Layer 7 of a small transformer language model trained on English Wikipedia (11 layers, counted from 0, width 128).
A neuron's activation on a vector x is ReLU(weights . x + bias), where the dot is the dot product.

Input weights of the MLP neurons that the questions are about. A number n stands for (n - 128) times 0.0025.
n36 (bias -0.021): 231, 144, 135, 94, 95, 131, 64, 100, 110, 112, 143, 186, 174, 142, 126, 97, 119, 173, 108, 48, 78, 201, 86, 101, 152, 150, 135, 160, 127, 163, 115, 125, 96, 134, 135, 105, 202, 130, 173, 145, 149, 204, 86, 76, 166, 173, 132, 89, 166, 166, 187, 144, 158, 88, 114, 127, 48, 156, 151, 113, 107, 130, 138, 169, 136, 85, 174, 227, 176, 49, 177, 164, 131, 172, 75, 121, 204, 166, 207, 134, 165, 95, 127, 117, 178, 166, 136, 84, 49, 163, 76, 145, 131, 107, 124, 141, 104, 115, 25, 136, 144, 144, 121, 118, 43, 121, 103, 134, 70, 85, 124, 201, 132, 134, 80, 50, 159, 76, 86, 172, 147, 68, 166, 112, 152, 83, 42, 158
n38 (bias -0.042): 78, 125, 141, 80, 121, 216, 84, 189, 79, 98, 106, 128, 85, 146, 69, 105, 165, 61, 108, 103, 147, 74, 230, 126, 79, 63, 111, 167, 111, 135, 180, 103, 111, 183, 137, 146, 158, 99, 192, 114, 237, 103, 82, 103, 122, 161, 160, 236, 156, 107, 153, 166, 179, 91, 88, 109, 181, 129, 160, 115, 119, 132, 118, 199, 152, 165, 194, 119, 127, 142, 134, 114, 89, 145, 81, 171, 164, 111, 156, 130, 183, 82, 148, 146, 84, 72, 130, 168, 109, 143, 144, 105, 101, 156, 228, 109, 160, 65, 102, 107, 46, 40, 113, 175, 190, 107, 122, 140, 134, 120, 155, 136, 133, 124, 131, 145, 122, 169, 104, 82, 152, 124, 86, 171, 72, 92, 119, 83
n251 (bias -0.021): 122, 80, 126, 48, 151, 171, 99, 109, 167, 120, 143, 81, 88, 165, 153, 142, 185, 108, 174, 191, 155, 158, 99, 114, 125, 205, 127, 103, 118, 162, 121, 125, 30, 142, 131, 124, 191, 105, 94, 99, 116, 181, 85, 81, 187, 117, 77, 164, 140, 145, 120, 172, 188, 127, 167, 117, 89, 137, 176, 76, 153, 113, 117, 155, 151, 97, 155, 124, 32, 155, 57, 128, 34, 154, 154, 80, 137, 182, 146, 151, 118, 100, 143, 97, 128, 103, 175, 129, 161, 149, 131, 145, 44, 90, 169, 124, 122, 68, 167, 64, 64, 196, 105, 97, 137, 97, 120, 142, 82, 164, 95, 132, 131, 176, 128, 130, 149, 134, 65, 67, 214, 99, 54, 114, 105, 176, 140, 85
n253 (bias -0.030): 190, 140, 134, 155, 96, 181, 86, 122, 94, 90, 30, 37, 102, 114, 77, 121, 109, 138, 172, 102, 157, 24, 155, 76, 54, 207, 133, 248, 185, 171, 140, 165, 159, 104, 155, 157, 197, 231, 103, 137, 101, 72, 109, 89, 146, 179, 194, 217, 120, 143, 175, 126, 177, 68, 134, 145, 64, 119, 212, 81, 138, 146, 83, 98, 151, 173, 78, 105, 69, 118, 124, 107, 91, 128, 120, 183, 118, 147, 163, 126, 178, 111, 155, 56, 129, 200, 166, 107, 108, 182, 20, 62, 134, 157, 188, 148, 99, 210, 114, 48, 114, 94, 111, 208, 91, 99, 63, 149, 144, 186, 107, 175, 134, 81, 86, 140, 165, 142, 49, 138, 122, 144, 163, 88, 105, 121, 91, 173
n297 (bias -0.017): 108, 43, 104, 104, 121, 117, 89, 109, 109, 132, 184, 158, 125, 110, 174, 122, 80, 182, 149, 110, 115, 109, 98, 109, 107, 172, 61, 186, 80, 139, 150, 84, 125, 162, 194, 207, 164, 66, 124, 191, 122, 122, 65, 187, 131, 174, 108, 90, 251, 179, 123, 98, 80, 99, 89, 50, 163, 111, 173, 166, 81, 117, 128, 81, 113, 63, 83, 126, 131, 115, 141, 125, 175, 125, 169, 185, 126, 132, 109, 125, 99, 125, 92, 169, 105, 124, 129, 154, 103, 108, 90, 68, 104, 150, 173, 159, 86, 164, 99, 180, 142, 93, 180, 110, 139, 107, 132, 174, 117, 106, 169, 185, 213, 164, 84, 158, 113, 140, 94, 147, 149, 82, 124, 196, 153, 128, 154, 44
n473 (bias -0.026): 123, 76, 95, 46, 123, 124, 106, 132, 173, 73, 74, 78, 98, 100, 122, 92, 32, 172, 111, 224, 119, 165, 192, 178, 117, 130, 199, 188, 105, 164, 105, 99, 149, 100, 116, 210, 169, 169, 154, 183, 144, 91, 135, 121, 150, 119, 96, 207, 97, 110, 91, 79, 122, 161, 156, 109, 189, 139, 123, 136, 81, 163, 140, 193, 127, 109, 189, 225, 142, 143, 144, 153, 89, 133, 113, 77, 142, 132, 179, 183, 159, 112, 128, 85, 148, 76, 148, 93, 131, 111, 35, 150, 132, 38, 65, 146, 190, 94, 166, 76, 99, 109, 45, 118, 119, 99, 154, 177, 143, 54, 125, 108, 137, 161, 81, 122, 191, 66, 62, 110, 194, 145, 114, 184, 103, 127, 135, 138

Each question shows a token from some text and the vector x that enters the MLP there. A number n stands for (n - 128) times 0.06.

" t": 89, 148, 125, 139, 137, 122, 120, 157, 145, 128, 112, 97, 130, 117, 144, 124, 119, 127, 114, 135, 122, 125, 85, 115, 108, 135, 104, 141, 103, 39, 142, 134, 165, 110, 168, 119, 137, 117, 114, 130, 113, 103, 130, 131, 137, 117, 130, 119, 126, 115, 131, 131, 135, 128, 114, 122, 135, 143, 138, 128, 115, 118, 156, 120, 133, 156, 129, 125, 128, 146, 120, 115, 133, 130, 141, 112, 102, 116, 142, 125, 129, 120, 119, 128, 127, 142, 139, 119, 116, 142, 107, 144, 147, 162, 121, 124, 155, 138, 147, 113, 136, 149, 136, 123, 131, 161, 124, 129, 119, 143, 118, 128, 129, 147, 128, 148, 127, 94, 130, 131, 126, 151, 148, 125, 120, 146, 147, 145
The neuron with the highest activation: n253

"eter": 137, 156, 137, 127, 142, 107, 130, 133, 132, 132, 124, 124, 141, 130, 138, 123, 118, 130, 117, 131, 125, 129, 124, 117, 120, 154, 125, 114, 148, 43, 104, 135, 136, 117, 129, 112, 152, 124, 122, 93, 120, 108, 145, 133, 121, 134, 130, 101, 131, 119, 117, 130, 127, 130, 130, 172, 108, 147, 115, 131, 149, 132, 118, 135, 136, 115, 135, 116, 128, 145, 102, 126, 141, 149, 119, 125, 134, 126, 139, 122, 138, 126, 102, 157, 108, 156, 133, 120, 109, 134, 150, 117, 149, 150, 110, 132, 150, 127, 118, 110, 164, 163, 123, 146, 156, 166, 121, 141, 149, 103, 135, 138, 103, 124, 97, 135, 117, 112, 131, 125, 102, 124, 121, 149, 123, 117, 116, 137
Which neuron fires most, and how strongly? n36, at about 0.097

"49": 141, 125, 142, 151, 154, 123, 141, 164, 125, 131, 123, 130, 145, 125, 136, 134, 127, 128, 145, 137, 127, 143, 112, 124, 130, 132, 111, 103, 137, 26, 137, 139, 121, 125, 162, 124, 128, 117, 132, 131, 156, 133, 124, 147, 114, 102, 116, 113, 134, 110, 113, 125, 132, 124, 121, 149, 128, 154, 121, 142, 135, 123, 153, 135, 136, 111, 127, 127, 151, 136, 128, 106, 120, 124, 101, 102, 127, 101, 130, 129, 136, 123, 122, 119, 108, 121, 117, 146, 131, 127, 137, 109, 161, 154, 136, 133, 159, 114, 132, 123, 119, 144, 133, 131, 142, 127, 117, 140, 138, 130, 126, 102, 120, 128, 116, 150, 110, 118, 130, 121, 134, 119, 120, 121, 123, 112, 122, 133
The neuron with the highest activation: n38

" Mar": 143, 144, 128, 148, 150, 121, 131, 155, 102, 119, 117, 112, 145, 114, 139, 154, 118, 157, 123, 135, 122, 116, 122, 120, 131, 125, 126, 125, 148, 48, 139, 156, 172, 115, 143, 128, 129, 104, 100, 137, 107, 126, 121, 120, 109, 108, 122, 106, 82, 128, 126, 143, 132, 128, 123, 158, 149, 148, 121, 117, 125, 139, 137, 126, 134, 153, 128, 131, 134, 143, 132, 105, 118, 124, 172, 112, 143, 103, 143, 122, 99, 133, 111, 115, 127, 102, 126, 122, 125, 138, 96, 148, 123, 129, 135, 138, 153, 116, 128, 107, 122, 149, 93, 161, 133, 160, 116, 129, 134, 126, 110, 125, 123, 155, 131, 138, 127, 133, 143, 138, 135, 141, 152, 111, 127, 130, 110, 124
The neuron with the highest activation: n253

"or": 135, 184, 128, 133, 117, 113, 131, 133, 121, 147, 99, 115, 133, 121, 149, 113, 143, 152, 119, 134, 148, 131, 121, 121, 144, 103, 135, 121, 129, 61, 144, 134, 161, 114, 126, 136, 133, 140, 97, 123, 125, 114, 149, 90, 124, 127, 123, 107, 117, 114, 141, 119, 151, 164, 133, 152, 146, 140, 127, 98, 108, 125, 115, 123, 109, 118, 108, 141, 132, 132, 119, 106, 138, 126, 103, 129, 114, 115, 101, 132, 163, 128, 135, 112, 120, 108, 140, 123, 133, 150, 122, 147, 132, 133, 134, 124, 147, 148, 132, 108, 138, 162, 124, 124, 132, 180, 134, 126, 144, 148, 89, 128, 117, 148, 143, 119, 101, 121, 128, 128, 116, 151, 133, 95, 137, 153, 122, 139
The neuron with the highest activation: n253

" |": 113, 135, 147, 130, 149, 102, 119, 130, 130, 121, 135, 124, 138, 126, 141, 143, 103, 146, 127, 135, 139, 112, 106, 127, 120, 121, 140, 135, 135, 34, 121, 137, 146, 131, 142, 135, 148, 135, 143, 124, 102, 129, 133, 131, 106, 112, 96, 118, 140, 117, 135, 123, 127, 134, 136, 137, 135, 133, 139, 197, 120, 114, 127, 115, 135, 135, 103, 128, 139, 105, 117, 113, 122, 127, 120, 129, 139, 130, 99, 138, 122, 139, 101, 148, 126, 104, 129, 142, 116, 131, 130, 128, 130, 147, 127, 131, 147, 117, 160, 135, 124, 145, 138, 124, 135, 138, 112, 118, 125, 124, 121, 124, 129, 121, 136, 129, 125, 119, 132, 126, 128, 141, 135, 129, 117, 121, 125, 136
Which neuron fires most, and how strongly? n297, at about 0.8

" was": 96, 121, 162, 112, 144, 132, 120, 137, 127, 147, 133, 121, 131, 125, 123, 132, 126, 133, 102, 134, 141, 123, 127, 134, 122, 150, 115, 140, 116, 55, 132, 118, 144, 134, 138, 123, 112, 123, 147, 132, 142, 127, 119, 147, 91, 136, 132, 125, 123, 125, 123, 124, 119, 166, 133, 94, 116, 119, 145, 138, 134, 106, 145, 117, 151, 123, 147, 124, 112, 122, 131, 118, 144, 122, 125, 99, 136, 106, 125, 105, 117, 133, 101, 123, 107, 120, 126, 131, 140, 115, 146, 119, 128, 129, 160, 122, 156, 142, 127, 116, 120, 222, 123, 112, 154, 144, 127, 119, 138, 131, 109, 122, 109, 132, 108, 117, 125, 125, 137, 156, 137, 145, 135, 140, 102, 130, 139, 112
Which two neurons fire most, strongest first? n297, n251

"inner": 98, 170, 150, 115, 153, 127, 136, 111, 127, 114, 124, 137, 137, 117, 136, 144, 138, 131, 131, 115, 143, 140, 112, 130, 147, 142, 109, 127, 118, 38, 130, 153, 129, 127, 139, 107, 133, 120, 135, 112, 102, 137, 133, 109, 107, 129, 122, 112, 141, 125, 143, 136, 132, 136, 124, 113, 115, 136, 119, 136, 126, 100, 95, 158, 129, 130, 133, 138, 149, 124, 117, 137, 129, 132, 103, 118, 133, 130, 138, 105, 143, 127, 126, 146, 120, 134, 132, 142, 116, 133, 150, 141, 145, 129, 135, 126, 142, 134, 130, 131, 162, 204, 130, 123, 125, 154, 120, 129, 115, 104, 100, 129, 105, 139, 135, 138, 106, 112, 106, 118, 131, 158, 114, 140, 113, 118, 118, 132
The neuron with the highest activation: n36

"inem": 145, 152, 137, 134, 149, 107, 151, 130, 121, 127, 135, 126, 133, 129, 135, 136, 112, 118, 121, 128, 133, 142, 111, 111, 140, 114, 147, 125, 132, 50, 78, 131, 177, 128, 123, 130, 118, 115, 100, 120, 143, 122, 152, 126, 109, 119, 152, 119, 99, 137, 143, 132, 152, 121, 135, 162, 126, 152, 117, 123, 138, 111, 113, 150, 141, 155, 114, 141, 143, 115, 121, 129, 123, 109, 142, 108, 148, 124, 120, 96, 151, 121, 121, 156, 130, 136, 131, 107, 109, 118, 114, 149, 128, 107, 118, 139, 152, 119, 105, 144, 139, 157, 131, 143, 138, 145, 120, 100, 103, 126, 101, 150, 108, 138, 132, 149, 119, 107, 124, 140, 122, 115, 150, 130, 112, 122, 99, 163
Which neuron fires most, and how strongly? n36, at about 1.6

";": 87, 117, 150, 120, 122, 138, 112, 123, 125, 137, 127, 150, 154, 126, 129, 143, 147, 145, 120, 126, 140, 113, 127, 131, 140, 105, 140, 127, 133, 54, 136, 127, 168, 146, 128, 123, 142, 110, 159, 116, 147, 145, 137, 123, 117, 128, 117, 128, 111, 113, 148, 133, 137, 146, 130, 130, 129, 121, 113, 186, 140, 95, 143, 117, 141, 146, 141, 115, 137, 132, 131, 122, 123, 133, 116, 117, 129, 91, 111, 122, 123, 128, 123, 138, 128, 86, 150, 127, 126, 124, 129, 120, 124, 129, 123, 117, 147, 112, 115, 123, 144, 156, 127, 112, 127, 167, 109, 119, 132, 115, 91, 126, 119, 114, 119, 140, 87, 135, 112, 147, 141, 146, 128, 139, 110, 116, 126, 132
Which neuron fires most, and how strongly? n38, at about 1.3

" 2;": 95, 94, 168, 131, 129, 125, 115, 113, 123, 138, 117, 150, 140, 117, 124, 142, 129, 141, 127, 128, 134, 125, 131, 120, 135, 106, 125, 132, 135, 36, 104, 142, 143, 109, 122, 108, 142, 126, 135, 127, 135, 125, 123, 140, 89, 125, 129, 138, 105, 116, 159, 141, 132, 131, 120, 134, 113, 130, 109, 167, 137, 110, 114, 140, 123, 121, 156, 137, 128, 161, 125, 127, 124, 139, 119, 113, 136, 122, 130, 119, 124, 134, 122, 159, 127, 102, 151, 124, 132, 129, 137, 117, 118, 133, 125, 114, 152, 129, 139, 126, 141, 156, 119, 112, 119, 149, 142, 118, 133, 127, 103, 118, 129, 132, 127, 148, 130, 134, 112, 136, 129, 163, 117, 151, 104, 126, 123, 140
Which two neurons fire most, strongest first? n38, n473

"n": 122, 130, 142, 132, 146, 102, 125, 131, 128, 117, 127, 144, 150, 151, 137, 148, 157, 101, 131, 109, 117, 135, 139, 138, 128, 148, 116, 99, 109, 93, 138, 127, 127, 127, 150, 130, 164, 120, 105, 130, 116, 151, 117, 127, 88, 127, 122, 146, 117, 131, 109, 147, 161, 138, 133, 179, 129, 108, 132, 136, 127, 110, 134, 105, 108, 146, 115, 142, 141, 109, 137, 119, 168, 106, 141, 119, 137, 100, 93, 126, 131, 157, 89, 119, 136, 147, 136, 125, 124, 136, 116, 118, 135, 100, 129, 104, 148, 144, 101, 119, 147, 146, 138, 159, 138, 174, 137, 96, 108, 119, 75, 134, 116, 111, 148, 145, 109, 95, 144, 109, 121, 114, 160, 132, 104, 134, 91, 156
The neuron with the highest activation: n36